Layer 12 of a small transformer language model trained on English Wikipedia (16 layers, counted from 0, width 128). Numbers have three digits each and are written without spaces.
A neuron's activation on a vector x is SiLU(gate . x) times (in . x), where the dot is the dot product.
The model reads these tokens: "but " "ne" "i" "ther " "sch" "em" "e " "had " "pro" "g" "ress" "ed " "p" "ast " "the " "plann" "ing " "st" "age" ". " "However" ", " "in " "189" "8 " "a " "more " "ser" "ious " "cont" "ender " "appear"

The vector x that enters this layer's MLP at each token. A number n stands for (n - 500) times 0.013.
0 "but ": 330619504482488546406534618461453453515513454433563594524351480531466443589389495421530669531500475690545542383503489503605504126543488434411574415408505445511465504579620542563475458524463530473510475586476606475536520426478570487496479484534479539428479458415450468518421476440505548507506482496298539621458650503596529618546502613380455575466497446580304493389455497543472618438483
1 "ne": 395557538540550656359502531548374427535391510310456588532457464616510559566479503477540564594496552492501517401567470248665535364505465556544557385501578519406516511525456652393405426529374541456455535602476470543590590468351481415545478379543483596398301491406432419444517430555615473561488471524482532532406333503593445544659610491470547623340555579526595619549698518584491537456424
2 "i": 378543462740552561387343392601396334513414400361639490411531391407496663457493625387552410384532450560695560429445439466391455490465448386481454468339651446480560374510503512625416505531504593579423400545501635678613407507433513467419440419512502609386371423499464495472456438458515530522463458441386607524493576433566414508623427637378488531480557599541554553427595451462532469468604
3 "ther ": 508578529508465483464418406425310489540492471535574591511269444488537499361461592512440442631477466499453584457406570560558527221598522439440459616411554520522533413480414501491488463508545526615395510465555573649695426426508531565538534471537568503334418527314428555419450627369579518457418543438303524525579637461582585559541414558365534552538527460573354464503561518554469455339561
4 "sch": 379534371544457521372464448518433516479361614409436634470500422547528542423425336434371480634497557550415500357439408382530381410436448440554510539457575411420493489558523676419342299432338557589432730544502545505624544357501519496474460417459381513320501583471403514544531482606619557574472381512426510474480494521527437547646546510488517511465539651558623509517597552667527570456457
5 "em": 432610530533653467393496373529471412589425553474477613486555532534362670636523329362516536601443501500467617364545519493593535499507527450545728443496562545418494499522434563432525395407482553430561447543535516610484650520593500507546311394309322571512387588649587514440431540426490506423293498487559594459449618463451537542449280574383452541468674646459544476593512427440514615433542
6 "e ": 427537514500435554364516432532346535567501535508452521444578555458459470428394481437563471473467562538505579508517497518583573092633538482464607446436557399554586461490448544477491469483496580511503495505492494557622515392558513592390526422371534491424411532630460475385355626296519592540464527497415608472543597497533573561508538586487414574479565479484296471447524527542554549446468
7 "had ": 331622588509580555424554478654425486527420503532539539314498457432522485500482504428525486493463522577461524464457570482546449145515566374431557561472535577551621435446497617452498563418469575493630578459512653591572398473572430595561550396594441405464458487332511425530470486335600603386407529498443532374501519489461440543545433417481538677372473405592425496407402553463422468528476
8 "pro": 401566422424456556568556393454452387466571600389509567282485288551545569496492437442567457528409536369515620349470497437589561435602469562517470485417482482422531583443542571475313561577364593431592591542429478393588375397461450460415473319556522413502436482492459415619452553423585635424317494464496606613469518414624576593669507496381516550375668667572610552442460510502436537481464
9 "g": 406446439452516486430505385584420417415535537455417595499521428564448600428570535312477470439508322712323541501337401570588579577526414419546455427367659443490479380453582665440491288517495539480549463464555620522506504608592452348475501493416447406345403580488502496385528511512649368505345486427470629429564512326579509487553460648461545513487558507508451592432553418559483454655461
10 "ress": 515516383436412548500421481632176582533389578489482650404475386571498519501511386478458575510527506589440573316499490405554580368642349483467719426497629567442486438463570452545479344369487595495437426586464552603530552450523587493449543531475510460478467455491486550395534553329597411505440508385484550451563661387529630433517382634420498470630551712462590391519556553500529411460528
11 "ed ": 530515475473465497436599542441384477556378552504574558382510524462591548517441449461536498535473560483443547542463523512661557078515495472421604518446557544561494523491552601526494520381547542511474527416502549587537529355591546603497604428408541455487437467443467489440409617287554604436511414455516550441554585553544567570531494654524522583385496442453329524378549529477556385462442
12 "p": 534456419497701442448600444569377415610482591323636639502528494620523551455521490386406575547434621491527487405521508536563496416513531424493395443359573457379389457570537599402417432506375469369379670506507424588771540476530624506446448342565512596350505518552528552456493573520622537486443556418460558578602493468454512510584644496498508584421500598472437561538440577640485611493407
13 "ast ": 396588495376526462425545620464250455417420599473570532336490572412485540569464363480549461545525519638519537531469573402586530142585570476373493478546561414495465472466605581396560344432534510540486462432474601457580445428555570613538521423510611526510470540593467486427535604357511562534489501465593608460495627614505544520485405512597555591401508521520363539482581591478558572453513
14 "the ": 326412465407488556455571500510378410452505446463556521497458494476500519591418381567571480603485564581529572373515499423489532010530584477490467442482502482486401515434586609525533481421565509599484489470472533506655503429466545445556503421519497538493491531551444497467524605511499599616480437487435528520546493475497538608506557561466561525435556465570398528461514569502449529576470
15 "plann": 396660401454468623415468417557429469466468573350436569284365399499438561628483287531445534559424555604545601334437445294393533487525499478543598505567548584488483551480495585440464324538460747540510604624523542476587506467498469395526385397484453524410530415479343523472596551643582468519427555431477407557479660383460457554606451476469619545397628578515546550529605615589494519394436
16 "ing ": 423420325467359475402537457464371589562377473485484639446512489475530509502455504573578461543396520428496585430549531421441630139535582552503605439489516424506310390379520598588501509433607587567528462506502598525532502439523511489516514442428454451451442468540401518449503657441532614511417443410592434548503582383495504578597578720567585519425558455482435444441598627497594627486481
17 "st": 430461475385630495442572501617369557626303557403424532449461476535498546472513278392394446443424497459537518457480397399405598470609461365536517440494535437291409533526502694510490486424483513595569584744540519588470518497542521502424461410509430475465563454592477511453544536615667525471339413415495450594487671457467432660651612436609484547433508574609455525431505559578496544492354
18 "age": 388578469518443533379573469510350533609332566384462566338520427591417517509568365509551530449320505570452666244546479213535549364513439553500647405473570507481482425419490400513530427376542523496486524632521480476500633476561474533456493493505534455430465485518447677431561478453524407500345408478501396520464683488439562549524633601390485505398617490422518390518589557487584476480449
19 ". ": 373648493515518571454541619451483432527470488460562577545381466519476448573391514401525659512484482702540487387509474486591480094521448456388544411404507471487460489595616525543465472535470515453494498583462566474526523429453525487493469493535479584427477459438479492526415506475531523495486485506301555588473633476600513589545480603402462581422511469611280511384487482534469583403489
20 "However": 424595459577501650454526530508396612626476510379515732449492522508423538570465436485527531546427521653478519440446440232616494430533468413328611566435467614539649537463483422298393513442458573379431497502373437598496491382474421448653515438495582573322461507509420509564494398524603430556489569481473593497528522460571425552636585433431688528415608467584508477373527622498422233451498
21 ", ": 415658547492439588496584471393505495581481444432560540458467523443521421487409485420557528546481482538578398485443485467530488082565440553430582436401543483503459406462560635534503460488497580417399616455442455564553529445464457522653472521530594526350477469427485543508410404434538538550481541526439577443542523517510534555465486521412600618431538560579327557327527606435485362435487
22 "in ": 480584532376513631426644530480479666570434575457552489482505461486540570526508437483584475645480423618510456389495483450549536232582397437398505445555500437603596586474507563412436466556583583451562488485413526651495515471375481564632521445562562665370378652518429424501434440350436524608516648504394569461601538511565468592673436502446638589479474541430378399428521653415369456541475
23 "189": 357552397363429517422490650613480588548429612373506689361517549493593513511382544433428549589565442445526523418365483354306400366551395443485370528365486571484613465431497533407450478659450573469575461544375294561499537467514542587445381427466581568379568423458422576394430554482491512441355742494357399527530647558585479572498580579432533521407485602521464474544555525393469569468487
24 "8 ": 370558444480470477470524621422444617606459495491472475521404579487594463561359540375513467582388544570570443540342512531520458192587347486335521444423527536474466435473464558586513490457554632451483595462501431560405473414411402537619424409566563527324536528403504580479391538391548547460426542521457479446515535456467557530515574560361540595406600650524350550347622586425561423451446
25 "a ": 236565488422444553559523358641420552440559466436435514575431533478533455631435415508599506617436444551466521438474462511485517159439530508440431435508426400519518448364533567505465438438486524528552508490419457593675593461448449567441371441522471615324570560537532541538418538455530506488538448596441609447450495494523579553593594613333446585506443553516360486387499547459506390530502
26 "more ": 400516504482416621399519352588445612475609533487491525533527542457576428571486490444507520572416430592525571372493445546557517252445620597349454451546520409463515489336486634497534429518506544663514539568468449467625559502381427612446357407667568554434547611457527545439430577423548621460442592544459605521460536416578625658559376552266524618372425492390417528517543596525520391502512
27 "ser": 357545457461586637547473448564560374448410614365510543431527405521535495446413470417422571620482515485510612322352495208499487558489513354469429569469559500395535442553600638579511552590424456414398498721453375560440540389407515597385483407545500422360403666500430517441527543525613619501538437532508475534542507396490501543538491490350659492462512570396574635403555608533409568454515
28 "ious ": 373544431442402500483556410469404596549563535479536548401539488414487485565439493497482405582385449459424609485469525609469516097495443469431469469436517398468469463356565670588530489497549535660457401530458551526552553437489484468464530441513432577434452640416522670483377600486553540434476480496519534622430541445590554551541536717375533556494455492426485457459571562558599397516459
29 "cont": 385549331473462532443513360514431410541483450289468656443523406592533525693456455593467509486566475444365515382474361581552541499626456458471505610381494430345528486569542642433514476424466549330439612703422479553530483479493422417528400383298447449465543606412485577531524413503643497534424513497426597575557546432424557550632448462511671590350558551548491483479534561618541707544514
30 "ender ": 503583489434424542412510355420362593465510562446393526472418456525423428553494476497466526528377572481467683435498509535473528166590514504349572479526520418508533462499523592632562476430423486569417444527435533573450556504478400515439492454299559445359511641408526614401447564459565573357373524454421522550455668483541595538534524608339487639571585483481410445519567597519539537453427
31 "appear": 273621523567413467520504468699301558557425661267381602500483517427521532484464245389483550509454556583538590431440377481564534392612588403426581393425455623434594521530530551420477449450475530394460516547416509587500615423411501531453435405385462461472500444578423490495495509508607466524353477457569521600593691455455508483467609532549640509443513544417623537471594505604473464567443

Each question shows the input weights of one neuron of the MLP. A number n stands for (n - 500) times 0.0011.

n48 gate: 794396478394500500515526684530625412631587377444387486272713229507388290591430302711562534577492606662414617581445461385231726530601482355414515535464459585742449383504405500655534474448593482586611434611310735624493559374730639357710709674827467376443652593369557374525330273556518434524436461514553633459529412489338523577576420417453748500627573403475658569449621370548594504486496
n48 in: 542538431583653331348528613587644436464726628643280613313500529426500530450458696489532362686586343621489510476419350531473439496539514413367311447312659546379670545352556267398472440432648431623758433345459448517511493562504413749690559642619330432422334628571493468585459334447374475628500429579433535352577764305577299353507486403404601541460283411541644615669686548545331387483325
On which two tokens does it fire most, strongest first? 20 "However", 7 "had "

n144 gate: 372654662507453380405438222677635335433381342303649532489349459493475604576423404529515526463489558556481428671672334464528430597541568594443373288578574544537504522401533522555618471381541414436416402537639468511304518536406413318479378621500717282334447618718334681514708560535475489503708503665263526548609366446661582546667636706607525586664340308693577446696591536096489475726419
n144 in: 446926426653579734408746617552827395615517508239608394644358305366689504718357606433300539609837537576436429654609585533561275500543488525655562456745580660737483375361421744738453529248492451414412324479663344596364392676491458517601467382480669516213335415496492500488383601492383839610779580319328445649612392533516487425617549530516500299508500492566663512751596508279570484545500
On which two tokens does it fire most, strongest first? 2 "i", 1 "ne"

n100 gate: 527487651460646754510600312317340439456533378524613529638552544337320414582366542550533330563278593672728619344477329650741352510623510573455357586467386497405395503443550480653287460578522516474560507584409507530646537507394433503410562742497675584710654392336494449371555654576566560584506433516548567506327487440484398577372493610679454520436737380526376497562380418450405380438754
n100 in: 423591468436545587561436458340477497385541468536362396630424656307614386527571453419580403568303458534569497340535572541434370441467411551444593518613448357575544497329567464536428545441497398522390619410475627526592391528464539375341712390544636413662699396584466347416509717476429535624478543567380691488545542417515428764205478477428228683429330531585281372408551541262434400297588
Its three highest activations, in order, are on tokens 26 "more ", 14 "the ", 19 ". "

n122 gate: 476557656360660500376544545429655642338343653489531416402560481356456513562514510351720414669640339477605599579472610705510464602655625670711469490336368438319398459579545538519497597416783453470375387421584422551448555641444589404570679458623490470310573880387553434434527298559469410606507658374563531458353667486523475377625612695363353517510819567497311630522517466418493500466580
n122 in: 511664784659705538572702432437696397391493489638394591475603470247479622392628535203667618464402507452351454386315531434590349609613493525434358541403486683453356655500443554440417521388557377288400379457521636542522578556339716635414538694476583555393524727497431500507785332615465404537469384513616436346401440698531576351541570449618327500633678569566425546480759573784371479482554
On which token does it fire most, and how strongly? 9 "g", at about 2.2

n147 gate: 651596563638691387633492568492258380442545619762571515559208613232589529550681522470402469345431526359492369338666354596467362431573552485614492590713412428217526451409477470623408549381574388496625579292544578597381459540368286357350574603708291547660460462649529511296638565611301685401679290589478413614477350537815369397473701807456639389428508507452530455409391385380496691493527
n147 in: 406386381687354533511485303348617500342605526411421729344543482413345593521576375447346516666365399320404515605730569364342613388392340537361444471356294610638292365523391470405389420504482374673542327523375344208400541401682666500507437462442565063445238404613547603427431587342500239606610536330489678486320710552286535548445433422412448452670459596574421601340515441508381533359389
Which token does this neuron like most? 16 "ing "

n215 gate: 620433665470385563393582376705729533472605480472323420476585583603584324659589587610637340466448592448573812387514354440480395437573574500590238445597448300330328660555422428663601717612385503560438428562670594571437500423679507579715617472513483533331586476375540293665368671487572599596407605535435339397507632663589528500557598440403673500349305450651425595421377681449544440497469
n215 in: 557671286666366534658440547563325617602535567423450507655268410457503551561436448382468544421391610555598337525375721608639435372369711623691539493716590342897634539676486586400467561638607549479557775461566346468609202458496397528110538748438518590635503554452607475400610424517614571530403370456459643483450542613445518601411454478483624430449479469524343433530379588464630517704659
On which token does it fire most, and how strongly? 26 "more ", at about 3.4

n225 gate: 456683528343537233591571256368531380548633454570454552663561454416561447459410439519469603463376447387548324516428461689536524554529454377784500461618657616491565540394537506552481481386713374655328444391530457509427562339487491559398558553645591458666629560545358472347494329476494410602485545362548634617472457543530471618536313423415540326434556388595556738463671537503595627368408
n225 in: 258585397421611193376342656399641416689425593448374567628395564692273493384515397645370447576478331417493410558489609472419483389622682489581623559539354423738464690642525322514709726640446300383616496366444560558548586631541525413567504588447442545643486507423437434556510232490550011619609427432593493459594730385608548443609475485380471394497431588422482349383294617644567486496408
On which two tokens does it fire most, strongest first? 2 "i", 1 "ne"

n9 gate: 456323556198380529490403527341584664407570358589417543417334409477582458468493343591724458450551513452541473463674536575552719380521483510392383423526564520449427550493510422610412460579544464343436497369683589337653590523493754460565595443594497526636542398561643287445377636315567728431691580380445584569557404726616500708514705538680470316285470546280440640336480500410477621549466
n9 in: 364424373511328617648676448454315386511727456511592724460664665607551549591478594559504473478417606331399434404334571637683631417406802434514452444680537455332657566704618430517743545372427515453723574378417689317804478259383713493289467608482426593446489750610586530432696521735570356662407546608468589372357518646440553752519384492651456334394448424467474496462349525585540478406639
On which two tokens does it fire most, strongest first? 14 "the ", 13 "ast "

n43 gate: 467261577779614257284323519427411614757474701606655547646634438500406436395585348418493381448568474596406312485570295514457568553542471449356463384652410646384310489485419358545515388239687642431630533374431613518289415496683489504496460324314425686597554331325514493382521357732526370542500518685472615713267548423663492216431755443511434438589666475609589349349467551467453377500466
n43 in: 381575572542367322458580392702385504539667545206489515511698414554538445584462579431645679569363595511477409477592433455504585720559440432713683511500558384415579508577424388668624380719547417283473465396444413473527500335665515806712564403686713574481382329578496473393685452351702681532351441597386654619618489424437280770520613484717466229596282257132469370535527681645402410421636
Its three highest activations, in order, are on tokens 31 "appear", 20 "However", 18 "age"

n78 gate: 482663717672461646417428648507663472397625525511547581443407513583634569319551779739291384496364622800610364442619636447665354445456706368574525455359573584588472550406568667547555631728564472549275615507489656618412672489385626424650550591493405413343552478497671467298469437486425590476437645622459565568633543693760397655320337266479564468500399352645507457557568667583362349482643
n78 in: 266546312512546459680504453572223313277373446492450550515528409656626600456652599641628593453552519377484535314512338565587395552520500319489325674432366362670800631359244226522563543429620523371625344480462554558567322401792434582353592370470398523617440358781432472700538613485803434423417429390466508548232415585519655525415312680811477393407418333473660268428434305570458546657638
On which token does it fire most, and how strongly? 7 "had ", at about 3.3

n139 gate: 388232500573448320500573489507419203414549458629591596341304546556534533567377579345381515528428552419368430489563367706541388759504469493602374503754362518457729368444511504454454532475618569188599461666476327514375430623453283654473638436690418425483727564398238575344598375567458518533524672523493274517468629479695511673675458558575437665517633596534609598419458290472524411510411
n139 in: 650683240438594673320540684489676493440449475522587532410341688811443451472350564607562378551709413493459475369606567242596546418392568757454700608439570404585413533831551478452533309351291468632555485643322489493537649286575620588557575603479611571305447556486496445525426257517536331613631665452440654459413471355293620239511594523343696507395624439303489453568383525387561404583463
Which token does this neuron like most? 29 "cont"

n134 gate: 532713335560408552575593385456260528442532574438294483419426633514672330422453371414500255461569472582798539667493600682549438529350454415535553398451417341656320525306625489430337417496554563451579529181476721379318397284504475500424647496417594714400362254707459677493445462259358554473597668641418550708521511465685306628407549540423521577510518402591453361398643521578412483356525
n134 in: 492434429535468450604484540245572665520587547366492551547414548289582542741524325388738426424427508553711445381639465516655443520354516461322444648477363661823579611488448528377605644325668382243544568432415383579282080278398488504380555199450432492338293359508531536646392504421599512713396416463348480743548307591634618270616543602333370367389754504609484524555615832317633384332524
Which token does this neuron like most? 24 "8 "

n218 gate: 483520534476617397601607271554604307578486500567483351582529374604588365644555700472621579611645497457542600524362765419625490535525493500476472408659633521553729452694593587481475660518539572689650407590503622356556607446280576393600564577597374433423527539760376521440473363362479219523286483565424413624596418455298620580608364543840435470533410551463483228510324361521378355425384
n218 in: 524609563520543614618490470305574461675477277290544599457597318584497327570689549351648612628486734545414640503342366474431503569476457696628500497523666612548766470419500558494473727442506460467381443551671540450305698539362654470595566598445201581464545503613516588520494617679359540528295529475345740421366480490597531525580513486477370592523278346549456299447382629571659536440401
On which two tokens does it fire most, strongest first? 13 "ast ", 5 "em"

n81 gate: 472405500332318674542503476471382533528758479482552598476407823642486480470431683375694629448412531752560558390528453514588293635472497404490631530456507577451551534423683343594668333426581548432730677604544704466644248372589486458560544336430462584396620546754527500621530320556365583438349397643447364510493675517626528511244507571625617503706355392571569452484462432324432645589486
n81 in: 673614481384437453629466481372515677442537723438710471463527542617257600553108378398725453541565493504649463361523278529566413562404752574529290482691394477458363399700620496641588171370585489658587624689412559324393466702365477515474677496638557569365464595710445508638460591507594628676551301482460485358215504500413519583598626628573571316554489706301436470305391367342396445615469
On which token does it fire most, and how strongly? 0 "but ", at about 1.4

n128 gate: 485298570663646358494356660597444356530655648668559673564388585494676354525559488462594424612449418492422357409509514468491435416368523541680450315500550384563544319509471512368581648413453436506503462420580653485635353448361653509452358550449601546540486688491491574489489367590518509558571483434396527450245593588605449478423541567580503561621485632500506298582576361471561466709509
n128 in: 459590540744428506443406519520560366322725300465491488478503432405364440656472469348699271430442513428442418572573466537657339529619341381647415356417494395503528541548465468403423611432370460580478462506512453340606638408601572541289509634460522485582406490372482478485403488434409655657656473414322788239481525585573445351359649558589585423488323589525481374319491441393500445407538
On which token does it fire most, and how strongly? 2 "i", at about 1.8

n130 gate: 439527550642203553514636418461684389211473439493618730460574627599417526619555570473480482599510598363344534242708348563434461524316641594738469286470380400545372334452469777427507503531334537656503340473487687463427680453462565310480487517497521553418474372530513431569372572510527541510602507628474435807541557686654521571712641682490514530526575420390555459522507306483473417480683
n130 in: 460585543589332681522643489623305583426475326687539535518522604424518531691457430467550653561757428593471457418637221514405503401276525454559550538440496464547372554381665446561595522680298504504435187179672429564657611602744263734535669413594326611570691715424476522556628601674396471463291493520559417693625404532562338606388433578349618366476590374454594539403514514597323447373474
Which token does this neuron like most? 28 "ious "

n121 gate: 636483466400691345591653584413644554389368441646514438476442640483610483642405469352580493335554643644532437615696320517285436375500345711422598264421662302387396215433591725409468489518408255633504500377626503688504549483396528486608737627537627561483584621402585504503348483387601556602530329520326542618462410531550572405384531435452448411423594681726661500361703661353387415548504
n121 in: 557161320443625482309382676417458471519757696733595515523594504687466587302466545469519464462671598522376636458626474366225518169364624583733417533626623692496421617485568780383473423512543541649446580649582478500361401559430405473482478435301289736662515446518393500570316467533352366496459394482580546600568330799493551552433579567437315321646432541403706246669428279424406470669392
Which token does this neuron like most? 14 "the "

n141 gate: 470589638463803682325481485758644467569657243280481385496399592489482673504394544527413731780485170215515564549485456482607591662400348493731500525548511546473452463538515553444351580331571705600401447557563604545331654426539380421529581569537473609463529489595818450500445580543541322504251688741504648635632395612732450512359597570739657411518481559456591369332428326575507669578657
n141 in: 432478818500403753455705368399335540558400463615422562648678511699415303674707423670403593647331459446492284571586402639522540615362389422438470411496693678549422682447418670500580508489549526504557549455387533381473593496342665537217507481515564670460384367431322489576656439550672470447740309507532613620537478485392696197664448681317396331496515167555421731639646611609415376463500
On which token does it fire most, and how strongly? 1 "ne", at about 4.2

n211 gate: 463518651615629604511675564438489353260382437550723423397492437358515799546661577523299515620500363496679359496526576584489647782572496555449374340500444564470607663440303470444443616466385658511395276785602757619602519464573604370565690515619485323392626583590406489532622511564459407647811704479339466605530496618414500508756621753507722617396493566533466585248452493418507696467735
n211 in: 637446227511584521359393633706474582545570394375533525373275490437594472622341605370349703293696540588470445482437561424507500436640682632737621511731608612541478496392445478517395355315576358496701637659442413603357463633458496404307620541428325496604343672418464519443386464465540341614858514698726467510824489339624632636546667451453427703542662475580522548397714369681424522547466
On which token does it fire most, and how strongly? 1 "ne", at about 2.1

n214 gate: 448487343459675476713692691491530383379555432387621608351523513599516497537608422672525486423376563505424516519605492605393500458446647620505393461279475483511348440580300422559561445494459405667705481564607511429584514495477492536548565436468542513551407391495388670540489415618593668472393437643561353495352544582458562445514511647511659476497555460592492371390528589481430599533447
n214 in: 376373544428522494385585573490583494630557484393513363522497435281469449437411491545497711465503535648597607358325543413605527575328512585568522545404590503641425796516497535595545503432652713323554646529525344235423595590383459389515522542460554457466635330570583436368815488461453595550408485306549350515661434585457575633579784500534528575348557327519538588503509484494341386385336
On which two tokens does it fire most, strongest first? 18 "age", 14 "the "

n62 gate: 548562661269732564601699556492481596595743346436688344515309510615398352546381467452500385396356552567413500533500536359565489602163376566471607507554193403402226507500537750555436362387396423514522418675413566283485515580610482467464485223547552314708743421621453388500307346412386597451611450336472675556637496621749435391353529664421382485329656482504615434383422460589387486248545
n62 in: 421389403463552300500523542777371467450684433481267574504535602534463615411651567622417535598434620590304744346617621574482664392546500407577312396541367466401478448098440599504688527519408489349420538561430608279577421360391557281357493382595553438653540592427650557642474515443474424401621373429471625493553624969507531107720727481684451615511372577670345590556281478538481559381366
Its three highest activations, in order, are on tokens 8 "pro", 0 "but ", 17 "st"

n104 gate: 587651539381572594328469579543539497351519420451553467555566500520503484368508519548601398402411497511417492383553486443535527486460453467500564441459480548489478483595695607419494683677495412642337559449339478522676556372563595221554626565375427549589638602540581588419524511638442458437454540421385500445559567533414586512410448526612317703275332623390522558668425588623420603489597
n104 in: 670819660374595483304398528383560374504465437608567528395661536383497497329802618486472540493439447514345482475287469196583466529330465615562729527642514525482462342443422422487407585843460538455600581525365427556514366476435549373370639629654418627633619518466288629459476452513398667258479527587381553533521518669422616344515566518569683774388292635358528630546433691588490500597360
On which two tokens does it fire most, strongest first? 12 "p", 1 "ne"

n212 gate: 643421565420403584468427584442594466414368576782750329534446523507754587622493500556472554700561563654425545399413192541551436493404500510429549507783461708373321583363517539500670521422366514459314385500503349653386437568561531371385497525605288517561578702419361440547419284370434430435744396428684444612768535552607471562431682712578625353346622360462556552494671569469363486459564
n212 in: 398414583608315518540395562474485574761554727425707575471413435547496549614463489482631383394481493364593714540284415443450532220444363525362427326340286327489504272632580390548415588277623446482493434229343371525385300382268515526228436622366441299461574474602726600493387373368438646490652574565434570569664504435447414515333554417557435496455668660196657613409566539555464568730600
Its three highest activations, in order, are on tokens 11 "ed ", 27 "ser", 14 "the "

n39 gate: 572538468497510472441666664446644513289425584423539651458473427415471363457503561556513565477714480641680591428720697420755374527470629458315461453698345480371455516503464437561726530654531558199493536316439561594450507311513513618424529414443434396557623454519452483481263424690709431518541538583444576454363669510632520596456429685561471587415464631535369393418611822467487392468587
n39 in: 496547482638485440482445647265672447541478598579540364226663538661640448472478468360423489320294424637489333577474443568604444511418551438358339353339478592548489631581285448459537695661558381489375650441400435500519423436541295526301608688287714528273458519507613615465408514566573493575468472538402588483493591231458253192591377549607482583384387371784427624310668914533475561446593
On which token does it fire most, and how strongly? 19 ". ", at about 6

n146 gate: 452670449291366457483583611332670407387503565673359415333779419441364625402458422531372644559358534579613555604431356575453457617397609678513324352331304388237442521483617441516458322666607613581573614503534428717292490537585465555342395559342710396466507444487289321453253510319341653296487530643619507435503500576447418445572650361470627378470382618463427448481348466427449389463507
n146 in: 363383587551355372569480349556517516706463618360456587658221516421480363429456540531514344510598588503437493585445460533523490343448409554550432581413572479607422408599650366516555428441631540450552206452547349463278503640570524503411400393655538675398777614401645483672391862578619575606560556551493476330653541686687311651401379644557649644457616490634633660352493637497383507607462
On which two tokens does it fire most, strongest first? 23 "189", 24 "8 "

n116 gate: 535557326561554699461407536763442466589561510546545720560334503516424521646706553532667400603553465485605529484754372409428618612461519376609468577538526529523351283565420545584591270562587706381506523248732389430448570547490545516522487558640442596556422679577752487410453531509567355684612593515512503627423420599525414574620525523638436547404388400298461516461503554340367653608363
n116 in: 577425439681648352731416353470559532832366590474511414604485510551640521438397414496278576354496576580515478522650787421621504418507464572361689563578456522511486616482657618497433518381562360518618664650472773482329696721372358423482403471475393398564296504521433482627602546396722613425479290582577746246329457471658519485310457504617554700612474625683741515598427418649496340252448
On which token does it fire most, and how strongly? 1 "ne", at about 3.3

n127 gate: 263510449431738557479424633547406383578462325603590439476295562507391390523476197468337391441464462663436362434448642732385302632553555538568753573544324637532393441458580482503458353607738586592535542787452603673365455524679465657503664521449507490510487479403544313480302446434403514555453533490560360611382393535436607566612716159558303435684584507428469625468434456281548598445408
n127 in: 535405524414548597497421389385538400274648459387469568360464377486422398510621507573486640694592596301560517296462456304237667387588544582409448437388622420514715644503555723526356625320412435314483548469355446521292262591610441583487452451513483426644463668533580406841563527421548503662302417549467250441503538606586387351277340432456579442440403514548392225455327568579391530466549
Which token does this neuron like most? 7 "had "

n20 gate: 617276387475387531519576452635436466422431403601636522534290539475531385410758370449510464754578576409410708310573555565491265468565472544562370515509414510568544301478269631556474516675559534661596608420466478620448497407337475601534403369528301494681549606482598676396577521600462357565395369718363557533472428557658513680408666542512424534473506491512592610465443484573319701491506
n20 in: 497398563371434594456290288708493619524480566568560634721628662527408462548651592470523490560719450372599350246393571552454419473432704583679433526418328679510427580450647638660439487360437417618480436581278431513612603598558407306558618389341537451623697473674565493280590723449543483403409423484516386481303507440526435465406447531220340618615463454500399530525483316567622477474558
On which token does it fire most, and how strongly? 26 "more ", at about 3.3

n25 gate: 459505601556536629461503534582456666458441492613457651690553474441548576612330608621503351497455510500424523474572420543405540432592563276580569542487767586570406582402503642387458671634377505620570441526407391508529464523484439551517518311356516570604532490641468526448436502412431433464537527572483466594400505337461568559537477452487579490643497538586696584505467510415513545462398
n25 in: 470438527407449448330419588556524526528605423472377476545419477566494379571252518427620575479580581500810494659500380465259602448614613548456515503568500600430470464533299573500558612580427420456579518400591542614546536415463464602453559393412424585474584558730296299462608439483365545613576572307361518599467587246486346462553301550529461397532494606598452629397404396587687620393604
Which token does this neuron like most? 6 "e "

n53 gate: 440466540547425375430377538758576619400387512506406624488542491443249410425494522389579556538526663446616396465535430327676637545432304384448481455546535446586310531421434360459436592387402544599554358452740506462574525506461519361583320353647459338521527622756619465479454680593500484364454697488612424628462356566464578381418463393651525299452636463615446415406462519412727608326561
n53 in: 568403544635655507302605357402432507368419379594764353694511551612690500526459577312446567606695493487455541453371378746487497462531450503431541542530411397455591250380619575516503517493592413553541524684487523659438476719486208704408437376349538645595792476644306486513454552422470572468474314657438623538659503510542409500528413717444571450291378570367578547528405537510209490376438
On which two tokens does it fire most, strongest first? 5 "em", 17 "st"

n33 gate: 673575264469442503545517497575535433755548432504410544469500380548588464313410561402728683500535448573574452590455406696514530564599555647291517497618636294525510545330372747448191521348510579527385455389625551390504341466393462493483405517426811580590490595607584504493323460622493309565611473572517674575352455813576617609399302650733448456626472544605701638436365582490708409510514
n33 in: 585683542455423476507546447668564463460647490182525604636427695429535581282496659429465625341327468304540616542627613642483442565507577699493637402369550422547416535408528511434346180450374437507411532319410198577507665431551504666490684457544589568445388564558462564729442684591504723517274408507446493630637332535368594500460479340552777483368514341524514433546511611493781342503313
Which token does this neuron like most? 21 ", "

n45 gate: 612490579635490466472486542536510631561213538418646599359450464566671364556308619654416525413290559513355552847305372503537420589329610455256562427466546570511373320535587444334574560415657215711535570517476637503712618582453291552649579644483651567416614737352500496419433466662559552458544433723463430389448472493460582518442414514514638411543483483732524552210517534469493693459571
n45 in: 578493522452427411429684596248319464515471697402283609751431324600746370504393616504404485341311695362594672559526385327702624440462562350723496570348548496429467438648474400465579277425611536453463648259424555573339386500473515659464576530264302543643400586600614620757525443458507607476507578483733504719467383496628337690542336622500522652581419417373618489309463395651707464460301
Which token does this neuron like most? 11 "ed "

n42 gate: 437280517465573395401451394634609247353524458597375483597648621612352313556581548415514362377389305554375430640437517435729483500600524299350448393397451422386631542398587447732724496382362614387366482426585472510439706524626720587385596581371606371534514354324375436514480618553469419520456587675500570579441305410466518592715538359493469792463378589826553566468538686531328623597439
n42 in: 614599470533423594426574426635497403565653563497386385632732509493484420322520668409674556480431403577493520517453611582356584661442344547690446577470581419469450517392654514588483537407424563182223372510421467821490467438528557648630553449607707477513568514144415371695613587605557429620493487563519395617490443603268362334580579524480477500577564513602406380326574672567381680447486
Which token does this neuron like most? 29 "cont"

n187 gate: 592458525518507373421387593684568514351504549224557538458753540333636524500717570532603740343587461497399708613564600431448534496496479409210578436278407525410556535464429557390648446576417619535468351529659762451554776667336543376765650493393414315565517399469503568600462469605500447457318411610585325741422454588428540519500465628476539514670553451493568323487663273709245676510594
n187 in: 553541541496414201473617606348489464357459287643289585582648415405470392650716741447523386663570508608535541440598533315471453539543541496559466543747584573569485496230639534504630572461589504611569405614264586677385541223442538681251381359555611438679442504573668695394485547633553659528405587393623606368425553489511237309787262313611380700431723386667470395402723396613559393496588
Which token does this neuron like most? 5 "em"